Layer 13 of a small transformer language model trained on English Wikipedia (23 layers, counted from 0, width 96).
A neuron adds its activation times its output weights to the MLP's output. To switch it off is to set its activation to zero at one token and run the rest of the model.

Output weights of the MLP neurons that the questions are about. A number n stands for n times 0.0021.
n26: -104 -131 44 -62 23 -86 -166 126 -332 19 111 -278 -7 -169 87 106 119 -213 -239 87 98 90 4 -65 -197 127 -148 159 22 -67 -74 -208 -186 190 -80 -43 -19 51 -152 182 13 -128 14 -187 -105 -49 214 118 144 -68 -181 7 35 115 15 28 22 22 64 -162 45 -38 161 -96 -191 18 -134 58 -117 -114 34 -160 -11 15 -51 -88 -60 -139 -247 -119 97 183 -117 -81 -263 -57 -101 -177 47 -36 152 -68 60 -7 279 61
n87: 82 -136 -28 -191 80 185 262 -108 -197 71 126 71 -69 364 71 23 12 -39 -162 -84 -216 132 -77 28 167 -183 321 -258 -36 28 94 149 349 89 173 12 -8 217 -138 -16 -65 19 186 163 -119 -116 87 24 71 146 -105 -78 171 157 173 31 -60 -64 100 -93 122 27 41 87 72 280 -89 -153 129 -152 95 -137 -37 57 8 -20 -168 197 51 -56 79 88 -84 59 150 -101 262 -43 -40 -8 -125 -75 -207 -105 -171 -55
n128: 289 -262 -73 -169 52 43 97 4 -354 308 -39 64 -97 131 193 0 23 87 -102 -28 66 -25 104 -68 -22 48 70 -201 118 -269 -45 -243 -104 196 -32 36 -8 -61 -42 4 -36 -271 -19 148 237 294 35 0 -38 139 61 -39 121 93 12 -189 -61 81 -46 -389 -140 217 153 130 92 16 63 109 16 46 -125 -87 -79 -229 -44 -203 11 45 -163 15 -8 30 144 107 -182 334 128 -232 4 -40 46 100 -171 142 -62 -119
n129: 78 -215 -175 -349 52 8 -29 110 216 -28 62 85 -51 -173 -146 -11 -73 185 -62 -30 -14 -145 -233 -75 137 41 -96 -130 -54 236 16 -19 156 -30 -19 76 -144 124 -144 75 27 -4 -257 -238 4 -37 4 79 87 -349 -118 -11 139 251 57 -71 -145 -23 -36 -112 -8 -146 -81 105 141 230 -121 -96 52 -115 -39 -56 -165 -88 11 31 111 -248 44 -21 177 76 94 145 25 -116 125 275 -95 23 126 -32 88 -174 -149 -4
n171: 136 -4 -98 -35 -157 -231 282 -45 265 -152 -86 -81 -181 158 195 -49 237 -15 -4 121 166 243 93 54 -267 158 11 252 -28 -103 -260 43 -24 -84 -28 168 161 -140 82 138 141 46 -231 0 -102 141 -60 43 16 -205 0 -122 -80 -75 -63 -15 -145 20 164 -222 -212 -158 72 -167 -261 -91 -4 -66 226 30 129 -211 -141 -158 110 24 4 -79 -196 33 0 -226 -151 -33 -71 -8 -102 -50 -157 4 -45 73 83 -31 -7 -8
n181: -255 -37 0 -137 -55 91 272 -202 -221 -13 -58 -38 -206 163 17 35 279 71 29 -16 142 166 238 103 -330 -298 -222 343 -138 324 136 49 -99 55 45 28 227 83 42 142 7 -133 -54 28 27 -125 61 40 -4 -48 137 35 9 127 20 -90 -65 -97 -122 57 74 39 130 0 -46 231 -90 -38 -83 46 112 24 -108 -65 137 -36 -125 97 64 222 -143 -68 70 -171 -114 -198 361 102 190 -28 138 -38 179 -71 -138 51
n182: -187 41 120 91 -30 16 -120 42 -414 -138 -154 62 -21 78 -141 245 -39 -46 -11 -66 106 -147 -47 0 -244 -115 7 53 -22 147 149 206 -15 -142 129 -84 56 143 -333 -65 30 90 -156 294 246 -89 -3 33 -191 101 -17 21 -74 -35 184 -4 -70 257 50 74 -82 67 24 -62 296 -68 272 7 190 -66 -4 7 -15 -7 11 -15 60 107 218 -48 -18 -134 -97 -27 127 61 127 -29 -81 80 132 -8 145 32 -368 -27
n207: -60 -14 101 69 -29 37 64 64 -95 422 86 169 97 21 -76 81 -33 10 -169 146 -100 133 -86 0 367 60 218 173 -105 56 -121 0 -32 -10 -66 -66 -150 117 -84 48 34 -176 119 -59 -127 -78 159 -247 -69 7 26 -138 -86 -63 42 261 70 227 -134 -4 35 -70 29 102 -89 85 27 19 163 175 -104 -24 -89 -49 101 -140 143 -17 -137 58 -99 149 -108 4 -161 69 10 -10 10 -3 49 -263 -96 125 -89 139
n217: -144 -167 199 110 -104 104 -105 10 246 7 20 -77 -56 150 72 -120 -109 -242 -223 271 205 -25 -104 -34 -19 -30 127 183 -14 -28 -4 -114 102 -23 -253 -120 -39 11 -137 98 34 -20 39 14 56 64 164 -174 173 -122 36 13 162 152 7 91 -41 31 68 -42 109 -211 29 -150 108 -13 40 -45 -24 29 28 -230 -35 17 3 59 -158 118 128 -113 37 -14 60 -29 85 -40 43 -131 -114 -215 46 7 140 87 483 29
n239: -32 0 -243 -204 -81 -220 13 -19 240 -4 -129 -47 -145 66 24 240 -100 -15 86 81 38 16 66 339 -483 -126 -86 -12 47 -53 154 70 -91 221 -66 100 214 -38 -20 -38 42 -41 106 4 122 -34 -73 -19 105 111 -98 247 99 81 -82 11 147 101 -327 12 189 -259 -11 -205 -4 -11 49 72 -38 73 -136 155 -12 -20 -120 -62 120 -58 -127 -22 -355 12 53 -66 -45 -69 41 -124 -128 -65 -40 100 -221 83 -389 33
n243: -133 75 -283 -50 -49 -21 163 0 -231 224 168 -93 203 -317 -211 19 114 -123 23 27 -52 -99 16 215 -144 -13 -159 -203 96 75 -39 111 -157 -167 58 -111 47 58 116 -161 -17 360 15 -99 26 19 -124 -113 -188 0 -47 93 53 -15 50 45 -61 -23 16 -147 -66 -92 -113 156 -102 63 67 129 -154 -7 59 -184 -35 -120 -88 -150 74 135 106 100 144 -48 161 378 89 124 48 -41 203 -182 102 -163 131 86 294 0
n328: -188 8 -113 90 -50 -46 -184 -128 -57 -123 -235 102 -11 -63 -69 -144 -203 -46 -115 -4 -53 238 -34 89 -49 -102 -15 28 -28 -238 -60 -51 124 -4 -75 66 -12 30 -144 23 268 -51 30 -151 -384 228 -71 -50 -45 -174 -15 129 155 19 87 164 137 4 143 -8 16 -49 -220 -97 332 248 -80 -80 -34 100 85 -58 250 -95 -117 134 29 -98 96 55 -151 49 97 37 81 439 158 -80 -20 -120 30 8 0 -84 -40 99
n355: -140 -57 -116 244 -90 -115 -187 124 165 -36 -70 -96 -17 -48 -98 96 33 -54 -195 -163 -66 208 -143 85 -191 -196 -21 53 160 -167 26 211 211 46 78 278 66 -144 -166 34 -35 71 -73 -149 -243 266 -363 25 0 106 57 146 -400 369 -60 -46 -116 -133 54 -378 123 74 -24 146 -25 142 -46 100 84 -195 -27 -105 4 -178 -26 34 4 172 223 0 -123 -40 -118 -178 50 -54 21 33 4 -89 -98 58 -63 196 -227 -284
n418: -210 72 91 95 221 173 168 25 -27 -176 -241 -117 272 -226 -42 -53 49 29 0 143 238 -106 146 -40 127 -96 14 -76 -77 172 -60 99 -124 160 -88 -102 -19 -75 -73 -133 10 -103 -233 22 70 92 31 62 -80 123 -97 -32 71 39 147 4 162 103 -88 108 -206 -88 91 195 -17 68 28 -103 -172 -45 42 -162 76 -37 154 11 -7 74 109 68 51 157 -3 -78 -189 142 -28 -46 44 131 233 -84 -254 146 294 154
n448: -241 -62 -164 -123 -14 -20 33 115 -34 200 -121 -63 0 -38 -19 131 -47 186 163 298 -34 -112 76 -229 -286 138 -22 -144 -222 -86 -27 -158 219 47 188 22 234 -81 -24 -48 -108 -57 7 -70 79 109 78 37 -55 -33 25 -149 -385 107 248 -252 -15 206 133 -140 -84 -93 -28 -28 82 58 -156 -7 -124 -92 35 26 -12 0 -120 64 -89 -30 60 84 -15 145 72 99 -43 94 -194 -55 -109 130 -35 -143 3 102 460 -24
n528: 55 -33 -245 -79 -115 -163 -8 94 218 76 79 41 94 -102 -199 46 -3 -46 26 -22 -13 -228 -144 218 25 55 52 233 62 91 63 47 96 -46 -4 -112 7 -16 121 -39 -124 -315 72 -133 101 -105 -69 125 8 -4 20 -284 159 -90 25 35 -47 -25 -223 -33 -74 -24 67 -168 -28 106 150 -233 -184 123 -41 25 -63 -55 -134 91 116 -40 -65 -64 -32 341 -106 -153 -201 -72 -59 233 -116 190 141 127 -23 -95 352 42

Each question names a token from some text and the token that comes next. It shows the activations a of the neurons there, in the order above. A number n stands for n times 0.028.

Then comes g, the gradient of the next token's log-probability with respect to the MLP's output, scaled to length 1. A neuron's effect is roughly proportional to its activation times (output weights . g). A number n stands for n times 0.00085.

" 19", then "20"
a: 11 103 3 9 -77 -8 -1 -10 -1 11 -2 3 5 4 1 10
g: -186 -95 59 26 11 187 -5 128 -11 185 -118 254 -1 208 118 207 -117 -215 -181 109 -23 -18 24 -68 -19 -48 -25 -144 -24 7 -158 85 25 -33 -117 -20 -129 -43 -18 10 -223 34 96 -95 228 74 -59 114 98 114 -85 -187 -91 -43 46 -57 122 22 -227 96 74 8 -57 -4 -278 148 -54 -186 -165 -25 75 -307 -1 34 -202 102 191 13 133 88 -120 -14 84 53 -19 -145 128 -191 12 193 -36 158 -86 89 -68 -23
Which neuron, switched off, lowers the next token's probability most? n87

"ame", then " part"
a: 23 1 3 8 7 9 2 11 -34 5 -1 5 -11 470 -3 49
g: -261 260 7 -54 -62 108 -77 102 -14 -115 -34 8 25 -91 351 126 -39 -58 99 64 244 -40 68 -204 111 -13 161 131 -100 -52 24 -209 -160 101 -233 -227 78 -56 -55 -18 200 -222 31 -161 10 17 -38 5 -97 138 22 -112 -76 -75 74 3 -34 -227 101 -20 -58 74 -132 17 -20 -93 32 -70 -10 11 159 -211 84 68 22 209 99 15 70 -36 150 191 37 57 -79 98 -180 -16 -57 -74 62 -51 -211 146 -9 204
Which neuron, switched off, lowers the next token's probability most? n418

"ed", then " 4"
a: 1 1 15 -7 11 4 -2 0 16 5 -5 1 -112 -10 -8 6
g: -211 -9 45 -166 -213 -83 -17 101 -81 18 86 -110 3 85 258 44 72 -156 -190 -137 -49 80 -53 49 -20 -87 0 -20 19 -79 -37 -123 -77 114 -51 60 30 48 105 0 -73 86 72 -31 -144 -211 -114 33 38 190 -14 88 117 -16 100 -55 -17 61 112 -13 24 -196 93 63 -145 141 117 -77 -79 -258 131 95 -73 247 238 -21 -98 14 79 321 56 -348 83 -82 27 -103 -61 -23 64 30 -359 87 44 38 81 171
Which neuron, switched off, raises the next token's probability most? n355

"oc", then "ated"
a: -3 -4 1 -5 -3 -3 -8 61 12 8 -17 3 -4 -1 -1 -7
g: -106 -37 -26 162 2 78 -69 -3 -9 -94 -34 -121 -215 -254 -88 54 45 -93 48 24 -13 -201 23 129 -80 113 -150 -70 -111 155 -106 -66 68 -43 121 36 110 52 134 36 203 -83 -156 -183 124 133 22 4 179 63 -145 -165 -44 247 -51 77 46 94 71 232 103 80 -128 -37 88 127 120 142 -65 -102 -65 -123 -4 -169 -81 -65 -123 165 -33 -266 7 -163 58 -269 57 61 11 -204 265 -27 207 89 9 -193 78 -19
Which neuron, switched off, raises the next token's probability most? n207

"own", then "gr"
a: -30 0 5 -19 26 8 -9 4 9 18 -11 -17 6 38 -3 4
g: 150 -63 32 -65 44 -83 99 20 16 -82 -157 117 -179 45 20 103 39 -115 36 186 152 -114 -105 -224 -49 -171 -35 -160 87 200 250 -154 -182 -98 -251 -39 -41 117 115 88 -83 -79 7 -287 22 -93 21 49 -9 49 -64 -28 3 -68 100 177 -26 36 -200 -121 122 -68 177 42 -86 60 51 59 66 31 110 -95 150 -66 35 313 -74 79 -130 -92 -99 47 -45 11 -28 -88 94 -323 -238 82 -18 -106 -186 111 -66 -144
Which neuron, switched off, raises the next token's probability most? n26

"k", then "le"
a: -18 -10 -1 11 6 11 45 40 4 -1 22 0 0 2 -6 7
g: 10 89 56 115 -109 -32 -86 268 27 -21 -8 -13 -179 -83 -49 184 132 -138 3 84 -15 -56 33 -205 27 -91 -62 32 80 116 138 55 -123 13 -255 81 198 -7 -172 3 3 -103 132 -42 16 -163 3 163 -157 156 37 -11 46 -64 117 -108 -160 66 -208 -215 244 -121 -59 -147 51 140 81 123 135 -123 15 -40 150 -261 75 245 -182 16 -101 28 30 -48 -140 36 11 -42 26 -86 -264 38 255 -33 132 -138 -117 -73
Which neuron, switched off, lowers the next token's probability most? n182

"The", then "re"
a: 4 -2 -1 9 -9 6 9 0 1 14 -15 -3 4 2 -14 12
g: 104 -92 182 -145 -180 -141 -80 85 63 -64 115 -156 -179 16 117 -159 -33 56 90 -176 -12 124 -4 46 -1 -142 -6 84 149 50 219 -175 -51 254 -66 30 -134 57 136 207 -54 48 -211 132 176 -133 -70 9 98 89 -14 181 -10 -99 -131 224 -32 -31 9 6 107 215 -49 -43 -89 10 85 91 -75 58 -94 -42 -29 6 -154 -162 -129 302 -38 51 149 34 -37 -54 -23 31 -78 198 -34 8 48 -76 -179 -237 -268 142
Which neuron, switched off, lowers the next token's probability most? n448

".", then " He"
a: -15 0 2 0 1 5 -97 6 9 -9 -10 4 -7 6 12 5
g: 168 -65 93 -227 -133 -23 44 37 -56 196 -126 -81 61 -269 -293 -172 225 80 -95 -42 -51 239 201 79 36 30 93 33 11 209 77 25 11 313 -51 42 269 91 26 -9 24 11 -74 -49 -80 -63 -140 -8 57 90 -43 -110 -17 96 -85 220 135 -26 -141 -58 -103 109 -45 201 214 109 -143 89 -60 -94 -173 -6 -39 68 15 -92 -43 -40 -127 -36 -69 16 41 -148 33 -135 -85 -86 243 -147 -66 110 3 -33 -104 -152
Which neuron, switched off, lowers the next token's probability most? n182

" le", then "vel"
a: 3 0 1 -7 -7 5 0 1 -3 -112 4 -6 -3 -18 -7 -5
g: 200 -10 -39 -3 -43 27 -157 -1 56 -315 32 -237 -7 -34 -96 -75 -108 -23 0 44 -36 17 -5 -126 111 -133 90 174 -172 166 -22 -31 -195 -126 -99 68 125 227 99 -33 36 -96 61 -208 -41 45 -162 206 45 40 65 -250 40 -176 84 -16 7 -205 238 -93 -301 67 161 234 63 -16 81 -50 104 70 -32 -195 65 -99 35 -77 28 19 50 118 61 -80 -18 -91 35 -55 -77 147 -222 115 146 35 89 -162 -46 -182
Which neuron, switched off, lowers the next token's probability most? n239

"le", then "ge"
a: -4 -1 1 -1 -2 -5 18 -1 284 -91 -25 -9 -184 20 -15 -36
g: 39 -11 -3 84 201 -91 77 129 -78 112 -147 33 182 35 -46 89 61 -89 232 2 40 231 -121 109 -115 -158 68 -124 -131 -5 -32 -31 -209 165 -56 -74 -135 143 -67 -2 -165 -55 -71 190 227 39 66 -72 -49 -197 -19 -44 66 75 -57 124 -59 178 228 10 58 -100 -96 78 172 -139 -232 90 -59 87 -91 -22 125 -95 161 159 17 -292 -4 -196 -64 254 -35 56 29 -66 -22 -178 -164 32 -81 158 -168 -41 -26 139
Which neuron, switched off, raises the next token's probability most? n239

" year", then ","
a: 0 -7 -1 61 0 -1 -13 3 3 20 -8 5 -2 -5 -14 -6
g: -131 78 56 108 33 30 186 -74 86 0 114 -18 106 -164 -42 51 6 30 -154 87 -274 -205 -47 -123 1 23 -53 113 -122 95 159 -18 141 -13 139 95 22 -119 -136 188 133 97 -125 209 -51 128 -46 -12 -43 -55 -89 -4 101 121 -32 -190 -51 -99 188 28 -100 -233 106 123 216 144 70 -164 98 128 -53 -127 -180 -72 120 236 218 -129 125 123 -30 83 -219 -84 -145 134 24 -212 12 211 -84 -14 108 35 -36 -97
Which neuron, switched off, lowers the next token's probability most? n129

"s", then " and"
a: 1 10 3 6 -20 -25 -1 6 3 -2 4 -2 10 6 6 -4
g: -140 -34 158 -170 9 -102 -111 -193 32 125 22 106 17 94 -11 35 -268 -89 21 -53 128 -264 -151 173 -106 -142 -239 -2 -3 -3 -10 108 -36 -69 -67 14 100 117 -21 -54 -141 154 234 85 118 18 23 172 29 155 40 103 316 -103 -209 -76 19 27 21 58 107 144 64 324 171 190 82 42 36 -69 -43 78 -42 199 88 25 53 -123 -22 32 115 59 146 -121 69 -112 -204 44 1 151 -109 -38 -199 -98 37 -13
Which neuron, switched off, lowers the next token's probability most? n171

"g", then "es"
a: -12 -10 4 -10 -9 0 3 -13 6 3 -168 10 10 1 -19 19
g: -39 -60 -82 -249 -58 -175 -37 267 -8 162 -91 -1 -92 -59 80 -237 -128 -183 169 78 -71 -153 115 -71 -63 75 -131 132 -126 -93 -197 -23 64 160 -114 17 -38 -22 -16 -188 92 3 148 152 -218 181 -57 105 -10 -235 -210 -46 162 63 -173 -4 -97 109 -11 51 -111 13 264 -167 1 -24 -112 -20 133 -64 21 130 -35 116 221 -187 -51 42 92 -45 -28 -65 137 -59 19 131 193 -1 130 -157 -22 87 48 -81 -15 -157
Which neuron, switched off, lowers the next token's probability most? n243

" off", then "ers"
a: -9 9 -18 -3 20 -3 1 6 17 18 -1 1 2 -1 -5 -2
g: 110 -13 66 -6 182 -172 61 254 94 -101 -47 -65 -108 105 83 -31 -21 -275 -39 -38 166 -152 8 179 -55 -160 257 32 193 4 49 97 -131 137 -26 -65 188 3 -28 192 -5 29 -338 5 -75 -135 -149 93 -5 -139 -28 143 107 2 27 -121 190 -102 -144 -118 -215 -171 60 72 -39 -64 -109 25 -85 82 -35 -56 90 -75 -77 209 -18 191 -80 -121 -35 -133 -21 279 61 -37 -22 189 -84 116 21 15 175 -100 5 5
Which neuron, switched off, lowers the next token's probability most? n171

"ik", then "ings"
a: 5 -9 7 4 5 4 42 -7 7 -14 -8 7 -13 16 0 -30
g: -91 -20 -83 -71 252 67 -258 140 8 24 -42 -196 -58 -141 106 -169 -18 -68 -54 68 164 23 -55 -102 31 -55 19 196 80 -37 -378 91 -24 -147 32 -1 -43 -142 119 13 31 -2 29 30 36 69 30 103 -122 -115 13 -3 92 -258 135 -51 70 135 -129 -37 -311 125 27 -66 -47 -57 72 -21 -25 229 326 -10 -48 -3 56 -60 40 30 172 -204 -258 34 96 -31 -79 15 88 242 221 -60 20 -74 -2 -23 -60 148
Which neuron, switched off, raises the next token's probability most? n528

"2", then "4"
a: -3 7 -3 4 1 1 -4 2 -5 2 0 2 -1 -3 -3 23
g: -7 -70 55 -37 30 15 51 137 47 -104 -92 -68 48 -7 8 216 68 -35 45 131 22 -68 45 11 18 56 26 94 248 144 -82 -219 -154 -120 -46 -144 75 30 125 -263 70 -65 -14 80 89 -306 -44 68 84 405 -264 -76 116 45 156 111 42 39 -124 -16 -66 40 249 39 26 170 6 90 116 23 98 208 -179 -37 37 -90 -85 23 -96 142 -137 119 -167 149 -46 71 43 110 -184 7 240 -96 -131 -146 64 21
Which neuron, switched off, lowers the next token's probability most? n528

"ade", then " up"
a: -3 -3 -90 -3 2 -17 -48 -25 -54 -13 -3 -5 13 -17 -2 6
g: -72 46 3 171 13 -14 33 92 10 -55 139 -167 -52 39 -330 310 131 -79 129 -39 -65 141 -100 -86 -92 -19 -144 71 67 107 34 51 -73 -68 -12 0 35 38 139 -64 8 -47 38 39 -174 -36 -68 -50 -177 55 12 70 8 -66 -247 -56 86 -48 -108 20 123 -101 -111 -261 -21 248 52 170 325 -214 52 -99 58 -29 94 -200 173 120 70 -47 50 25 61 120 41 -22 43 -2 -22 -144 90 175 -349 -158 -71 162
Which neuron, switched off, lowers the next token's probability most? n128

"er", then " p"
a: -3 10 1 -1 -1 8 -5 -3 -3 2 8 -32 -20 -12 2 -7
g: 145 40 -38 42 78 -34 -145 94 -10 155 194 -89 -117 41 65 163 -23 140 31 203 -180 260 -46 72 172 46 39 -296 36 64 -173 71 -147 -139 -123 83 33 59 70 129 -21 24 149 -43 -16 -136 -169 195 -75 -16 -44 29 -160 -89 247 178 -181 62 34 -43 -111 -140 74 294 -43 1 28 115 61 131 -22 -20 -42 -217 309 98 82 41 -204 114 64 -13 -119 37 -61 38 -10 -142 -120 38 -49 -20 194 -68 121 -29
Which neuron, switched off, lowers the next token's probability most? n328

"ge", then " in"
a: -19 7 19 -5 -1 -14 -18 360 -4 -7 1 0 12 73 0 9
g: -118 89 72 98 -13 -32 40 108 -50 104 -21 114 -66 28 -146 146 -86 217 101 199 31 -211 -8 110 -8 124 93 -18 -5 -132 130 -3 -33 172 -4 67 23 86 51 -110 -60 44 -274 -93 6 5 -85 84 -248 -107 -63 64 -162 -19 -164 -61 268 142 -58 38 -26 -214 45 -203 275 -59 156 -200 40 106 -271 -129 140 -29 45 -101 -37 -63 -184 -196 -60 54 70 37 64 -25 216 114 84 -118 54 10 -186 -78 -25 228
Which neuron, switched off, lowers the next token's probability most? n207

" first", then "-"
a: -4 -18 2 -6 1 0 -51 -4 -23 17 30 10 -55 -4 -11 0
g: -110 40 46 32 4 -40 77 4 70 148 296 12 -151 -81 -25 81 68 6 58 -13 27 54 -208 -92 -63 32 -45 -146 187 -3 -215 116 7 -147 -15 -70 176 251 38 105 -191 -156 -50 94 144 -77 -49 -89 -42 -89 57 44 205 -192 -150 -61 26 -97 -233 177 -7 -108 436 93 192 76 -148 -46 67 43 -53 112 39 -24 116 -94 179 215 113 -65 -92 146 -45 -127 -57 -159 -7 -33 -171 51 25 118 -45 -4 -30 -136
Which neuron, switched off, lowers the next token's probability most? n355

"ge", then " of"
a: -10 19 -6 -1 1 -7 -10 53 -15 -4 0 235 -7 55 -6 -4
g: -153 -43 -15 -106 33 49 61 53 117 39 -82 -150 -152 63 263 42 -63 -1 -195 9 -81 -30 -57 -89 -36 -211 15 159 -138 62 178 -237 -24 204 -151 130 -90 -140 -36 80 66 94 -63 21 -192 -78 -393 112 117 165 11 17 -4 117 115 38 -117 87 96 1 -24 176 1 -22 179 -97 -89 -2 -8 -156 47 85 -15 -62 -39 -2 -55 54 201 232 -110 -88 29 37 132 -167 67 -263 99 52 -191 -128 -109 171 -23 195
Which neuron, switched off, lowers the next token's probability most? n328